Layer 7 of a small transformer language model trained on English Wikipedia (21 layers, counted from 0, width 128).
A neuron adds its activation times its output weights to the MLP's output. To switch it off is to set its activation to zero at one token and run the rest of the model.
A neuron's activation on a vector x is GELU(weights . x), where the dot is the dot product.

Input weights of the MLP neurons that the questions are about. A number n stands for n times 0.0054.
n12: 22 -9 -50 -11 -9 -4 2 27 15 73 -40 -18 -63 -35 -3 -29 -12 -29 -4 -3 -6 4 -58 3 4 -23 -8 -8 -31 -10 9 9 -3 -50 37 14 20 -21 -15 -21 19 -2 1 3 -1 15 -30 7 -17 -15 14 -5 6 24 88 -29 0 6 -18 -20 78 -7 49 -29 -16 -47 -29 21 3 27 30 -6 17 -32 0 11 20 38 18 24 6 -19 0 33 24 -13 5 -20 -57 -52 2 43 17 51 -1 -37 -9 -4 40 -60 3 -19 -1 41 -46 33 40 -30 14 -14 16 0 -47 -16 -3 12 -24 -7 -8 3 29 70 -12 -15 -69 16 8 -23
n87: -4 -8 2 50 -27 -74 -9 -25 24 -1 -4 13 -56 24 24 9 -71 72 6 -27 18 7 -17 20 24 -16 11 -16 6 -66 -8 -5 5 -13 1 -39 18 30 38 2 -8 41 42 8 37 15 5 -31 -34 -4 7 26 -61 20 19 29 -17 46 6 16 -4 24 19 5 -6 13 -50 -16 16 -41 -16 -34 68 -1 -8 -42 -11 -12 16 27 1 -10 71 11 35 -15 17 -12 -53 -19 -17 -40 -3 17 16 21 15 -12 -29 66 -60 -30 26 26 -6 -18 36 24 -16 46 -23 -40 -27 -47 -12 -8 -30 45 15 -5 44 -6 10 11 -57 61 23 27
n98: 53 -21 16 84 3 15 -20 -9 13 35 10 -47 -30 -38 -14 42 -52 -1 -6 -10 -10 9 -7 2 -1 -1 -45 3 -21 -22 -4 -2 12 -1 14 24 6 -10 18 4 6 -16 26 24 -23 15 -12 -3 20 -46 13 18 -12 -18 10 -2 -4 21 25 -15 -16 -9 -7 -22 -33 -5 40 -11 -4 -2 10 0 64 -16 9 27 -11 17 19 -35 -1 -37 -1 34 -27 -3 1 35 -15 -16 -46 -28 23 48 -2 -51 60 -24 23 19 23 14 -22 2 -14 3 16 33 21 3 11 -46 -4 27 -15 -33 4 -23 -16 12 8 48 46 40 -28 -5 -9 36
n150: 17 21 -19 -11 45 -35 -18 -32 13 24 41 -9 6 -24 -4 -11 -11 -10 29 -28 -16 26 -53 14 65 18 2 13 -3 35 31 -14 16 -21 -2 -6 -25 71 57 13 -32 19 13 23 8 5 -44 -61 38 -3 30 9 -40 16 -29 -2 43 -16 -21 74 14 -5 6 1 -67 -22 -29 44 -44 23 11 17 -6 6 -5 -41 -14 48 66 -10 1 -72 7 -25 40 -22 60 50 21 28 0 11 10 4 30 -17 17 -15 18 26 -45 -30 77 33 -14 15 36 43 37 11 -19 40 5 12 2 -23 16 28 -11 8 -15 34 -27 -30 -7 -17 33 29
n176: 28 0 -35 13 3 2 -41 -54 -13 5 -40 3 -11 -7 3 -32 -23 -5 -23 -31 42 -56 -34 -17 -16 43 65 33 14 -15 -25 -12 -12 -41 -19 -25 -14 -5 47 -16 0 25 67 -44 -72 -62 -21 29 12 -24 -46 -40 52 10 -24 -42 51 -6 1 -36 -5 -45 2 6 19 -12 18 28 -22 -23 45 -11 -21 -15 -58 -24 29 -20 -19 11 -2 -19 -15 28 41 2 7 -27 15 -14 -42 -25 34 63 44 31 5 2 16 14 33 -9 -17 -22 27 18 22 -16 27 44 -18 54 56 14 -29 0 -29 50 -23 7 -27 -2 -6 10 42 -2 -38 45
n233: -13 7 -20 -44 -12 13 46 -12 -11 -23 -24 18 -36 31 -40 -2 24 20 -24 16 -49 19 27 22 7 42 3 54 15 41 -27 32 61 43 2 -21 -10 -24 17 -30 -14 48 4 38 3 -9 2 -15 -5 -1 -44 38 -9 -37 -49 46 -30 28 -14 -27 -29 -9 4 3 28 -31 30 13 2 -16 -4 43 -10 -12 -25 3 -42 -36 -28 -19 16 -27 95 41 -89 25 13 -13 41 40 -53 -14 16 -26 -36 59 3 -4 -42 33 4 33 -16 -21 76 -65 -5 -34 2 10 29 5 -21 10 4 16 7 36 10 12 -13 -36 -42 -58 -21 -1 -7 4
n239: -14 -21 14 -43 -8 40 35 9 12 -18 -52 -20 -6 -26 19 23 25 -4 -1 2 39 -25 -20 10 -51 0 27 -15 -39 37 34 -19 14 65 -8 -4 -1 14 44 -13 0 -8 -34 10 -32 -9 -13 8 -37 -5 -37 -47 20 34 -12 18 65 -15 34 28 -45 -27 -47 4 25 -25 -12 -20 -48 70 5 9 22 40 5 6 -6 -27 2 -41 -55 20 2 -41 13 53 25 -51 39 0 -11 -19 -28 29 -10 -15 44 -28 -4 -26 -33 5 -46 11 -10 -82 -31 -8 22 -8 -8 5 16 -9 27 57 16 49 -24 -56 -29 4 -1 12 -6 18 30 -38
n299: 49 33 21 -15 3 -35 -8 0 -59 -14 4 -4 -15 -58 23 47 -49 8 -21 5 3 30 -18 43 22 38 -26 53 -20 6 28 6 8 4 -26 18 -5 27 3 30 12 55 -4 37 -35 -2 13 -31 28 -1 37 -2 -10 -36 32 -11 -18 -34 9 19 -17 -12 -11 22 -4 -33 20 -11 1 34 -24 1 7 13 -14 24 -17 26 -3 -39 31 28 -23 -33 -31 -4 14 13 14 -11 9 6 11 1 10 -6 7 -31 -15 32 -17 -22 -27 -12 23 -16 25 41 33 -2 14 67 -18 -23 13 -23 6 42 -8 -27 -12 8 -23 -28 74 -10 -11 20
n375: -33 -26 -40 -51 39 2 -17 29 -11 1 12 26 8 41 4 -20 -56 -21 4 13 -22 59 -37 9 -3 -27 32 -66 19 -19 4 8 -49 41 -87 24 -12 46 9 4 -14 -67 75 30 41 9 22 19 49 19 41 32 19 -2 -12 33 71 -69 28 -13 -11 -21 -41 3 -77 -20 -1 17 -26 30 -12 -31 14 22 -14 27 34 19 -16 20 -34 -70 -6 2 26 -14 -29 1 -52 3 29 -4 -1 9 11 -6 64 -31 48 -38 55 6 12 -71 32 -21 -41 -21 4 22 -7 18 9 -42 0 0 20 2 36 1 -28 -16 -10 -30 10 -42 -3 8
n435: 36 17 -1 -46 -25 -6 -16 1 14 32 46 -11 -3 -19 33 32 -13 -48 -71 31 7 6 27 12 2 40 -15 -8 38 16 -7 11 34 -26 46 7 -16 13 8 -6 -19 35 27 -7 15 -22 -64 21 27 -30 10 -53 -37 38 69 -11 -25 -7 -41 75 2 -3 1 -27 17 -8 -14 78 -29 44 -3 -3 24 -32 -28 -8 -56 8 -1 10 38 -19 21 14 -11 -6 -23 -2 -20 40 -7 10 15 -27 -33 -24 -6 -56 16 5 -2 -7 -10 7 -44 -5 -1 -43 23 21 -10 -29 23 -54 44 6 -7 -93 17 16 -15 7 36 16 -14 23 5 28

Output weights of the MLP neurons that the questions are about. A number n stands for n times 0.0021.
n12: 4 -15 35 20 3 3 -13 -5 19 -32 -19 5 49 -1 -4 1 15 34 1 12 -4 -16 5 -16 15 11 41 12 17 -7 36 11 -23 31 -21 -9 12 -8 -17 15 13 5 -41 -10 -21 -20 23 -8 5 9 -1 -13 16 -7 -52 8 -8 -18 -1 -21 -62 -9 -30 -7 24 35 18 9 -9 -8 1 6 -9 15 -2 22 -15 14 -13 30 -11 6 -1 -12 15 9 -6 -10 23 47 -13 -20 -32 -26 14 23 7 7 -12 35 26 -13 -17 -7 35 -10 4 13 20 -14 -32 20 15 18 -19 25 -6 -11 15 2 -11 -20 24 13 31 -21 -4 -6
n87: -8 -6 31 -24 -7 -34 8 -4 -6 -7 29 -14 1 1 -34 5 6 7 -17 46 22 16 14 23 -1 -18 -15 20 -12 -14 8 0 15 2 2 17 21 -48 -5 31 -8 -18 -42 10 -5 11 8 10 -19 -9 36 -3 27 -4 -20 26 10 9 11 -94 -2 -18 31 -4 10 52 -1 9 1 -5 4 20 -24 2 35 -17 2 -1 0 -6 -10 24 24 -39 2 0 12 -7 -38 -30 7 8 36 12 -30 -3 -33 -3 -4 34 -17 6 23 6 14 -10 -12 8 -13 3 -12 -4 -20 11 24 30 -5 -23 -5 9 -11 -36 16 -24 17 -35 10 13
n98: -2 -3 12 -15 -15 -3 -10 31 -16 26 47 6 15 2 -4 -28 -6 36 7 -7 18 -8 -12 0 2 31 -6 9 -25 8 -30 -4 3 20 -19 -24 -10 0 20 23 14 -3 -13 9 9 2 31 7 9 -12 -17 3 13 7 -8 34 -10 -7 12 -19 0 38 18 6 4 31 -5 -1 0 12 -1 -19 -29 -9 -34 -11 14 -23 9 3 -5 1 18 11 30 -16 -10 -7 5 -22 -13 5 13 -17 -2 -19 15 3 1 12 -17 -11 22 19 -10 -2 7 -31 30 -1 3 -12 -2 19 11 27 -7 1 -10 27 -13 -25 -16 -56 7 -1 55 -4
n150: 0 6 -5 -5 -1 64 -16 32 7 -26 -42 -23 -11 6 4 -5 -8 0 14 39 -27 7 28 -25 -41 -25 -1 -13 23 6 -11 -29 28 5 -24 24 1 -9 5 12 20 34 -19 1 -31 7 -1 47 -14 4 -22 -27 2 -10 1 8 -9 16 5 0 -31 -50 -21 10 20 11 16 -15 11 33 -1 -26 -2 -9 18 -24 39 8 -41 -3 -15 21 2 12 -10 12 -12 -12 10 14 4 -9 9 -19 -9 10 6 14 45 -10 29 -10 -35 18 60 -4 -28 -18 16 18 -18 -1 17 1 31 3 1 -2 -15 8 -24 1 -11 -17 16 -18 -8 -31
n176: 31 20 25 -17 -9 -6 -9 3 48 -6 -16 -1 13 12 -25 -3 10 4 7 -15 40 -21 3 -2 5 9 -3 24 -7 6 -10 -16 19 -2 2 -20 9 6 25 -33 -31 -6 -38 31 4 -3 17 8 -18 16 -5 3 18 -22 -11 7 -21 -26 -4 13 -8 -7 -18 13 7 -16 -11 21 24 4 12 -28 -61 -29 9 -14 12 15 4 -32 10 5 23 7 -5 -4 4 21 -10 29 12 17 -3 -24 5 18 -10 45 -2 2 23 12 19 -16 -3 22 -31 -20 -7 -7 10 -15 9 25 -1 -21 -10 39 -22 4 0 2 16 3 35 5 -7 -18
n233: -18 2 36 -23 1 33 37 9 -2 16 3 -41 34 -42 -21 15 4 -14 11 -26 -9 22 -1 -26 -2 -12 -6 24 -4 -23 16 -22 -14 -30 -14 22 -7 -27 -19 29 13 -13 -17 -12 1 17 48 1 -7 -1 10 -2 -9 27 10 -9 -28 24 0 32 -28 -5 -10 -36 -32 20 17 -11 -9 25 -21 8 7 -4 -4 25 -18 -2 -33 -7 -4 -9 -3 4 -11 -3 9 -22 0 7 -13 -9 20 13 18 4 -2 7 -22 4 19 4 -14 0 35 4 23 11 3 -25 -6 10 2 36 12 34 -13 -32 21 -6 -16 -22 3 -16 -4 -5 10 -26
n239: -21 2 -2 -27 -17 30 -14 -14 -16 -17 1 -12 -24 -13 6 0 -33 22 12 19 5 -1 12 38 19 -9 35 2 -10 -38 40 24 4 38 -44 -9 3 -7 -26 -3 -18 -9 -16 13 -12 14 12 51 -9 -5 -5 47 1 -2 16 18 -4 -19 -35 -3 -4 -3 -9 -20 15 -10 -8 -2 -16 11 13 -13 -1 -16 -6 -6 -8 -8 12 -2 -20 4 3 6 16 1 8 9 -6 -22 11 -15 14 -10 -15 9 9 -17 -22 -2 49 14 -6 11 -3 0 -19 -13 -3 13 -7 55 14 21 10 11 22 29 2 -6 5 -22 29 6 31 24 30 -23
n299: -16 1 23 2 4 20 -9 -17 -2 4 9 3 -28 -30 15 -27 18 7 16 -18 -20 2 0 10 -22 6 25 15 3 -4 3 23 -1 -3 -18 4 -3 9 -29 6 13 -2 4 8 23 -4 4 -6 17 12 3 -2 -5 8 16 -59 12 -1 -22 23 7 16 -19 -17 -3 16 -33 9 13 -26 11 6 -19 1 1 -14 -2 -22 27 4 22 -5 16 28 -14 -1 -22 31 -27 21 -5 -15 32 6 -39 22 -6 18 24 -5 11 24 24 45 -1 23 17 4 -5 26 -2 -10 6 31 -4 -26 11 1 13 18 -9 -7 -15 -19 -7 -22 13 -31
n375: -19 -37 -12 5 16 -22 14 1 27 -3 -41 -9 8 -8 24 2 -38 3 2 30 38 7 -22 -14 7 -6 21 -36 -7 41 -8 1 14 32 -43 -11 3 29 2 17 33 5 0 39 -8 -24 -2 -18 0 22 -31 -19 30 -31 3 -3 -4 -14 10 -22 -12 -1 22 34 -22 23 -2 -44 6 16 0 38 31 -5 28 20 -9 -12 23 -39 7 -3 -30 -24 2 24 -6 -9 32 -6 9 24 -19 -24 -2 -24 -17 -31 2 37 -13 1 -32 22 -4 -13 -17 -2 11 -2 -2 1 -2 -20 6 10 23 -6 -33 -8 15 11 -28 -4 6 15 -19 -21
n435: 4 -12 24 -9 -28 17 -28 15 -28 11 23 -7 15 -20 10 -49 -8 16 10 -5 -1 -8 -15 -31 27 -14 10 18 -25 -34 -15 22 -24 7 -11 15 -25 23 -4 27 -5 0 -13 -10 -24 -6 -14 14 -26 14 -14 29 13 3 30 22 -11 25 9 -8 -19 -33 1 14 -7 -6 19 -29 -10 32 19 0 -7 -17 -23 -3 -8 14 -7 13 -3 -5 21 -11 27 -1 -1 36 -8 -42 -10 -6 1 36 -3 -3 -3 11 -20 -12 0 -32 7 4 3 -34 4 2 -21 -29 26 29 12 24 4 38 16 -12 -7 -8 17 5 -9 -22 -16 -3 -19 -21

Each question names a token from some text and the token that comes next. It shows the vector x that enters the MLP there. A number n stands for n times 0.054.

Then comes g, the gradient of the next token's log-probability with respect to the MLP's output, scaled to length 1. A neuron's effect is roughly proportional to its activation times (output weights . g). A number n stands for n times 0.0037.

"cent", then "re"
x: -36 -47 -3 -15 21 14 1 -21 -38 4 5 -25 43 -9 7 -15 51 -10 4 -10 52 -1 -23 -4 12 11 21 -1 -16 12 36 0 22 -33 23 33 24 -41 2 -46 13 -1 -32 -3 -8 46 48 -3 -2 5 -4 7 16 10 -18 20 13 -5 2 -9 -5 45 -5 17 -3 25 22 -31 13 26 13 11 -14 23 -17 -19 2 -14 25 22 3 14 -10 2 15 17 -19 5 -11 -24 21 -7 9 -7 14 21 0 -20 -29 -1 17 -17 -62 19 -29 -8 33 19 27 18 -3 -29 34 12 -13 -14 13 1 7 -3 -35 -18 -4 -26 -5 26 -22 5
g: -45 3 18 -38 -4 -11 19 -11 31 -17 15 -16 -32 -32 -5 -9 6 -11 27 13 18 -29 53 11 2 28 -12 14 0 4 17 12 14 8 25 26 46 -10 5 -27 -16 -40 -4 14 6 -30 12 30 22 38 -9 5 -32 31 -20 20 -17 -2 -16 16 -11 -21 -25 10 -18 -26 10 -8 -54 -14 5 -9 -51 22 2 18 26 13 -17 -10 -25 4 19 21 -18 24 3 -28 23 2 -52 0 -16 19 28 3 -13 -23 24 15 -43 63 21 24 -4 27 23 7 -39 15 15 -9 22 -20 -47 14 -24 33 -7 -22 29 -19 17 23 -17 15 10 -76
Which neuron, switched off, lowers the next token's probability most? n239

"of ", then "World "
x: -15 -13 7 -31 15 -23 16 -34 -8 3 12 -17 36 12 15 -26 21 -2 20 -11 41 6 9 -5 0 6 -6 -16 -13 -3 39 33 19 -21 -6 24 9 -40 -13 -25 15 -13 -33 4 -14 12 21 10 23 20 5 32 29 18 -32 13 6 -3 9 -32 -9 17 -17 24 -13 21 1 -4 -12 11 17 4 10 18 -2 -19 -8 -3 -8 16 46 49 0 16 0 8 -26 -1 1 -22 27 -20 -8 7 -1 27 -13 18 7 27 30 -3 -37 8 -26 7 7 39 -2 22 4 -20 35 6 -19 -19 17 2 5 3 -26 -31 -10 -2 -15 16 -81 -16
g: -33 -55 33 26 -4 -16 -35 -11 13 -22 -3 16 -2 -6 7 44 6 -12 -14 -2 -16 2 18 -27 8 -17 -13 -63 10 -8 15 -18 -35 32 -9 30 -28 4 15 1 30 30 -21 10 -30 -49 -3 16 46 35 -3 -33 -27 34 9 -2 2 36 30 -7 14 -1 -13 4 31 15 11 2 -23 -8 17 -9 -29 22 14 33 38 -22 1 -20 35 -31 -13 7 13 27 -3 -2 1 -27 -5 -39 -29 -50 -20 -29 -2 -4 46 -19 39 -40 8 -6 -8 7 32 16 -13 -4 -47 -4 21 -29 10 36 23 42 -4 27 45 -19 1 19 17 -13 1 -21
Which neuron, switched off, raises the next token's probability most? n176

"with ", then "use "
x: -21 -7 2 -19 26 -13 -1 -33 -9 4 7 -4 23 24 -2 -23 27 0 7 -9 26 31 15 0 -14 16 -21 -9 -18 9 22 17 15 1 13 29 7 -23 -8 -9 29 -27 -50 11 -11 12 -14 7 8 4 3 64 23 9 -46 13 -1 -9 -23 -34 -11 41 -7 19 -15 0 -2 -15 -11 11 36 23 -14 10 -21 -19 0 -15 -12 18 44 25 13 30 14 10 -20 2 2 -17 19 -10 -11 8 0 32 -7 22 -5 36 32 -18 -28 14 -20 -17 14 31 2 11 -13 0 24 16 -9 -17 17 -1 7 11 -25 -28 9 -20 -10 34 -58 -4
g: 28 28 39 23 -28 -17 -17 16 33 18 5 4 -16 -6 11 8 -5 22 -13 26 7 -19 -38 -9 17 -24 -20 -17 -8 0 -19 -61 -12 -24 9 50 22 2 2 0 37 -33 -23 -48 2 24 -32 -27 11 -3 21 11 -7 -33 16 -8 17 10 -3 7 30 -13 -11 -22 30 -20 13 8 -14 -21 25 0 -8 -9 -8 0 -44 26 24 40 19 -17 43 -17 -66 25 28 31 -17 44 22 -31 1 -14 -8 7 4 6 44 -29 -7 14 -10 -18 37 -50 -16 -5 16 36 -10 -25 5 0 24 -31 -11 32 -13 -16 20 -55 39 25 11 -11 -6 -27
Which neuron, switched off, raises the next token's probability most? n233

"ors", then "ica"
x: -46 -56 7 -21 34 -42 -8 -21 -8 16 39 -6 28 -16 33 -7 42 -5 6 1 60 17 -4 -12 -6 -8 -10 -24 -9 5 28 27 13 8 11 27 5 -5 -31 -36 26 -7 23 12 -19 49 23 16 9 18 -18 37 26 27 -23 21 -8 23 1 -27 -13 46 -15 15 -22 29 7 -17 -3 4 27 23 -31 15 -2 -17 -6 5 16 11 37 -12 11 9 -3 -13 -21 -19 -4 -28 29 10 -21 -24 -7 18 -1 -11 -26 19 31 5 -14 8 -19 -3 19 2 -4 3 -13 1 16 -1 1 -53 17 13 -4 -3 -23 9 -10 -17 -16 -3 -15 51
g: 17 -23 -45 35 -23 4 -18 -25 14 18 12 38 35 -15 14 34 -27 17 -42 37 11 -53 24 -34 -30 10 5 -10 32 31 27 7 1 14 -33 18 0 38 11 10 0 -9 17 84 -5 24 0 -2 9 29 -16 3 -38 -8 2 -35 -29 -9 0 -4 17 -53 -13 28 -35 -24 2 13 0 9 -22 -20 -37 4 -12 23 -1 1 -6 5 -5 14 11 -7 13 32 -32 4 -10 -51 12 5 -23 0 -6 -10 -7 -33 38 21 -31 -40 30 -18 36 -23 -3 -15 -11 -22 20 -5 -12 -13 6 -9 -17 33 12 56 43 -12 -7 -24 12 3 -4 22
Which neuron, switched off, lowers the next token's probability most? n375

"ra", then "ir"
x: -34 -61 17 -13 16 -9 8 -26 -1 11 45 -14 47 -20 -3 5 19 -32 16 -10 46 13 -4 -13 10 -7 -16 -46 -25 -9 36 8 -11 17 4 20 12 2 -12 -24 23 -2 -4 38 -17 24 -1 3 13 22 -4 36 -11 22 -21 20 -23 -1 2 -1 -26 49 11 17 -11 28 27 -10 -17 -11 5 21 -13 6 -34 -19 -9 16 3 -15 43 4 -4 19 10 7 -5 29 -9 -11 23 19 -5 -9 9 16 -7 -9 -6 28 10 -8 -15 37 -4 20 31 -5 9 12 -8 13 6 -2 3 -55 21 22 6 -23 -45 6 -7 -33 -18 8 -23 8
g: -2 6 -2 3 -7 -43 -31 13 21 29 -18 28 -57 -12 -13 -6 -13 -59 23 1 -59 18 -6 15 32 -2 13 4 16 0 14 -37 15 19 -27 -26 17 -2 -6 30 -10 0 14 -25 -11 -8 -17 16 -1 -20 -27 -35 -2 8 6 13 -29 -14 -21 -26 -41 -19 -26 13 36 -24 11 11 -2 -15 21 -19 3 0 -17 -22 10 0 -13 45 -21 -11 9 6 -49 -13 33 46 22 -17 44 -6 4 -11 -33 19 -2 22 50 25 34 -10 -9 1 25 -4 -21 -9 72 1 14 73 2 14 -24 38 46 10 7 19 -10 9 -17 -11 -10 -7 19 -17
Which neuron, switched off, lowers the next token's probability most? n150

"ment ", then "was "
x: -32 -31 15 -24 24 -15 15 -14 4 6 9 -28 13 33 16 9 51 -18 24 1 13 -8 -14 -16 -5 -11 -26 -14 -19 3 23 20 2 3 7 23 3 -36 -25 -36 42 -5 -25 -6 5 31 -9 29 -13 0 -7 47 33 5 -21 28 16 14 26 -42 5 66 -7 16 -13 15 3 -8 -15 19 22 6 -8 -5 -15 -20 -1 5 10 11 38 29 -3 30 6 11 -14 11 -12 -18 25 10 7 -12 1 0 -36 8 7 8 19 -8 -32 21 -37 8 8 23 3 -1 -17 7 2 11 -1 -8 3 2 8 -6 -22 -2 -25 -18 -24 51 -54 -4
g: -17 -11 10 -15 -57 46 2 20 -2 -24 16 7 -33 -13 8 11 -35 -16 1 25 27 -1 40 -8 -30 21 18 -11 24 -14 -3 33 38 8 17 19 3 -30 -42 18 -51 40 -30 3 -21 2 -42 27 -5 9 -27 -26 -21 12 -37 7 -10 -17 23 4 -7 -11 -4 50 39 -14 -6 26 -1 -3 4 19 7 6 -6 25 -21 28 5 58 -4 27 -6 -5 -18 12 38 32 30 16 23 -38 -34 0 -31 -33 -3 -4 -32 51 -3 -2 24 -4 12 -12 6 6 -4 -26 -59 31 -9 -10 -30 -39 13 -7 -48 8 20 3 15 7 31 -5 -26 3
Which neuron, switched off, lowers the next token's probability most? n12

"ear", then "e "
x: -29 -68 29 -14 21 -19 -11 -12 -46 4 29 -12 4 -22 18 -15 10 -37 2 -30 30 33 13 -5 -1 24 -20 -32 -16 -36 27 21 -5 -9 54 13 21 -18 -23 -20 12 -13 -4 11 -5 36 15 3 -11 -11 6 8 32 32 -14 33 1 16 18 -16 -12 67 -10 17 -21 11 12 -17 16 8 37 14 -10 18 24 -17 -9 -12 13 14 53 -1 1 24 21 -2 -15 17 -10 -21 29 -23 -8 -22 -16 17 -6 -19 -25 5 22 -3 -54 28 -8 11 38 16 13 0 4 15 16 3 8 -47 7 1 -13 -1 -19 -9 17 -28 -16 -7 -27 8
g: -13 -22 -26 0 6 18 -8 14 -12 18 8 -44 29 17 29 -21 50 10 -24 -23 -11 38 30 -41 -32 -35 -21 -4 -19 -2 -8 -3 6 -1 -2 33 12 -38 25 16 -14 13 -4 35 -19 7 10 51 8 1 2 7 9 14 -21 18 34 18 39 -29 5 28 -5 -32 -35 1 10 -55 0 -16 30 9 27 39 -17 51 37 -14 -18 -15 -15 5 -5 -7 -29 -50 -25 20 -2 4 10 1 -30 -14 6 -49 37 37 -17 -26 -32 -4 43 23 -1 23 27 -21 6 44 -7 -11 -11 22 -31 1 -27 -11 44 -40 -24 -19 15 -2 -11 -11 -13 16
Which neuron, switched off, lowers the next token's probability most? n98

"– ", then "Man"
x: -25 0 15 -19 0 -4 -6 -33 -22 2 15 -27 30 33 7 -18 23 -4 2 -15 35 17 12 9 -16 17 -17 -19 -46 3 10 15 6 -9 17 15 13 -48 -7 -9 47 -4 -45 -2 -16 16 -7 13 8 9 9 14 26 16 -39 28 5 8 -10 -23 -4 34 -10 48 -12 14 12 -20 -22 9 26 -2 -30 -8 -1 -19 -8 -7 -3 1 48 45 -11 36 28 1 -22 -2 0 1 16 14 -7 15 10 31 -1 -2 -20 10 36 2 -5 -2 -3 23 -2 28 25 21 -10 -2 4 27 5 -26 9 7 0 3 -34 -11 2 -17 -12 16 -70 10
g: 9 -9 89 25 17 -44 -5 -14 49 -19 5 14 13 -1 18 -11 -44 15 23 -16 15 0 -30 -43 -4 4 37 10 -5 3 37 -6 0 2 5 -11 -6 10 19 18 10 -2 8 45 13 -28 -45 -14 -43 7 52 -37 -11 -24 1 -11 -11 8 12 23 -19 3 -14 -31 -38 33 -32 -45 0 -41 -64 -30 -19 -1 17 -14 -22 -11 -22 -17 -20 43 3 8 -2 25 -27 -20 18 8 6 4 -12 -16 30 -6 -20 2 -3 23 16 15 -8 -14 -4 29 -2 -6 12 -16 26 13 37 -12 -48 5 2 52 37 10 3 7 11 31 -11 6 -6 18
Which neuron, switched off, lowers the next token's probability most? n176

"ano ", then "("
x: -24 -33 2 -10 13 -31 0 -21 -13 -2 17 -28 5 7 27 5 43 7 8 4 31 -1 -4 7 -20 -3 -31 -47 -32 -12 35 25 7 -32 30 26 11 -33 -12 -16 42 -14 -4 20 3 23 -5 10 6 5 -13 67 25 38 -19 -7 -13 21 -8 -28 -1 74 -14 14 6 36 20 -19 -6 -7 15 12 1 10 -19 -19 -14 -2 3 11 47 37 -11 44 24 3 -25 11 1 -16 13 5 1 1 10 21 -14 -15 -15 1 7 -3 24 6 -40 7 14 2 -4 15 -5 3 -8 -7 -2 -35 20 -8 -7 2 -20 -13 7 2 -20 44 -48 8
g: 28 22 34 -31 20 -29 10 2 -4 -5 7 -1 16 20 -7 31 -44 -24 -45 -3 -1 -35 -2 45 -35 29 0 -3 -23 32 10 19 14 -39 14 -7 -27 17 20 -12 46 16 -45 12 -4 -27 4 -18 41 33 -50 -3 19 61 -21 -48 -15 5 36 6 -14 29 10 -14 -2 37 0 -5 -27 36 -30 3 -8 -5 -1 53 23 -19 29 -5 19 -9 -1 1 24 1 -25 -17 -18 -5 -28 -14 -37 26 7 -18 -1 18 -27 53 -43 10 16 11 -14 0 -3 3 -20 -7 -26 -23 -5 24 20 6 -35 -20 9 17 38 0 25 -36 -4 -11 -9 -28
Which neuron, switched off, lowers the next token's probability most? n87

"ud", then "ō "
x: -21 -75 10 -35 13 -39 15 -47 12 13 30 -33 29 -3 -5 -15 25 -31 -2 -3 32 6 -12 -3 4 27 -23 -22 -30 -23 28 10 -13 2 11 37 -1 -29 -35 -66 28 -4 -2 23 4 -2 -1 12 25 6 18 19 14 34 -17 -9 5 3 -4 -12 -19 49 -11 16 -9 28 12 -17 4 0 1 29 -13 23 -13 -17 -17 8 15 8 24 18 19 35 7 6 -7 3 -17 -20 29 -11 1 2 -9 24 8 -1 -29 23 26 -28 -40 27 -32 19 23 8 18 30 14 17 23 18 20 -45 23 -2 -21 -3 -29 -1 -29 7 -9 18 -8 15
g: 25 -3 10 6 13 -22 11 28 5 -3 50 -45 -33 -9 -17 -26 23 24 26 -40 5 -9 -15 43 -9 -4 -1 -5 -14 27 -6 -3 -8 -2 51 39 -6 14 -1 -8 24 -3 -20 -50 39 23 32 27 5 -1 0 -27 34 20 -15 18 10 18 15 -26 32 -44 -1 -25 43 -14 5 -20 6 -4 25 21 8 24 -10 37 -26 -16 -8 -19 -9 -19 -23 7 -7 -28 -38 -13 29 -27 -88 1 9 -48 67 -24 2 -39 -16 2 -20 -14 -3 -3 8 -29 26 0 5 21 -14 10 26 -1 17 5 -2 29 5 -33 -1 -27 -21 -13 33 19 -10 8
Which neuron, switched off, lowers the next token's probability most? n98

"C", then "ake "
x: -14 -28 25 -18 1 -21 -5 -26 -13 9 47 -26 30 22 12 1 39 -2 26 -8 5 15 -19 3 -16 12 -24 -17 -21 -24 35 17 24 -4 7 32 12 18 -22 -37 17 -18 -14 0 -27 9 30 0 6 -2 17 14 25 8 -25 -25 -26 -2 11 -12 3 66 -16 25 -6 19 24 -13 0 19 13 13 -19 -1 10 -18 -16 2 13 9 52 4 -9 15 10 -9 -30 7 -6 -25 31 -16 3 -28 -12 26 9 -1 -17 28 20 2 -42 43 -9 2 29 0 16 0 -17 -8 20 -3 -10 -56 32 6 -5 3 -15 -30 -2 2 -7 46 -52 10
g: -1 16 41 -5 69 5 -1 15 -23 24 32 4 42 -36 -9 19 -7 11 34 -26 -14 1 18 10 39 17 27 6 -26 6 -26 -6 -2 -30 15 45 -1 -25 -11 59 -19 -32 -18 10 -40 21 7 -4 16 -34 3 -2 3 -6 9 -7 -19 -1 -14 -8 0 0 7 -11 15 -6 -53 -25 -15 -20 -21 17 -43 8 -38 24 5 -3 17 -15 22 0 -16 -10 2 -38 52 1 -1 -12 19 28 28 -26 37 6 -27 12 -18 10 -36 79 -55 13 -18 7 -15 -10 -34 11 0 10 31 -15 24 -26 -30 4 40 -21 19 3 -7 -35 3 -14 1 -10
Which neuron, switched off, lowers the next token's probability most? n299

"Jes", then "i "
x: -47 -42 14 -34 24 -13 -2 -35 -8 -25 16 -5 56 10 17 -20 23 0 12 13 28 -6 -5 -14 -20 23 -11 7 -17 -15 -2 15 6 -7 20 45 22 -3 -15 -44 27 13 -42 8 -2 37 31 10 -11 20 -13 21 2 26 -20 -20 1 34 -10 -26 -23 47 -1 22 -32 16 20 -23 -14 -7 26 35 1 12 0 -16 -20 13 0 -3 26 3 3 38 20 -22 -1 17 4 -18 19 4 -36 -21 -41 18 15 -9 4 36 22 5 -14 9 -16 13 34 18 -1 -11 -13 -7 22 -2 16 -8 0 16 20 11 -45 -24 7 9 -29 28 -45 31
g: 2 7 29 -10 -10 3 40 -7 -5 -7 8 15 -6 3 22 -13 11 3 27 -18 16 2 51 17 26 -20 -8 -32 -36 22 17 -20 -28 -5 -6 30 -23 -74 5 -16 -20 -20 5 19 -14 4 -6 -11 19 -8 -17 -59 28 5 4 24 -19 5 51 6 16 23 -21 -11 1 59 -5 -7 46 -12 5 5 -33 -6 5 17 -25 11 -12 -12 48 49 -28 17 -16 -18 -39 21 6 13 -48 62 10 -37 10 8 19 -6 -6 -21 33 23 -24 -6 14 -6 36 26 -6 8 -18 23 -37 -19 17 -22 27 4 -12 -38 -21 -18 11 -12 -45 -9 19 -40
Which neuron, switched off, lowers the next token's probability most? n233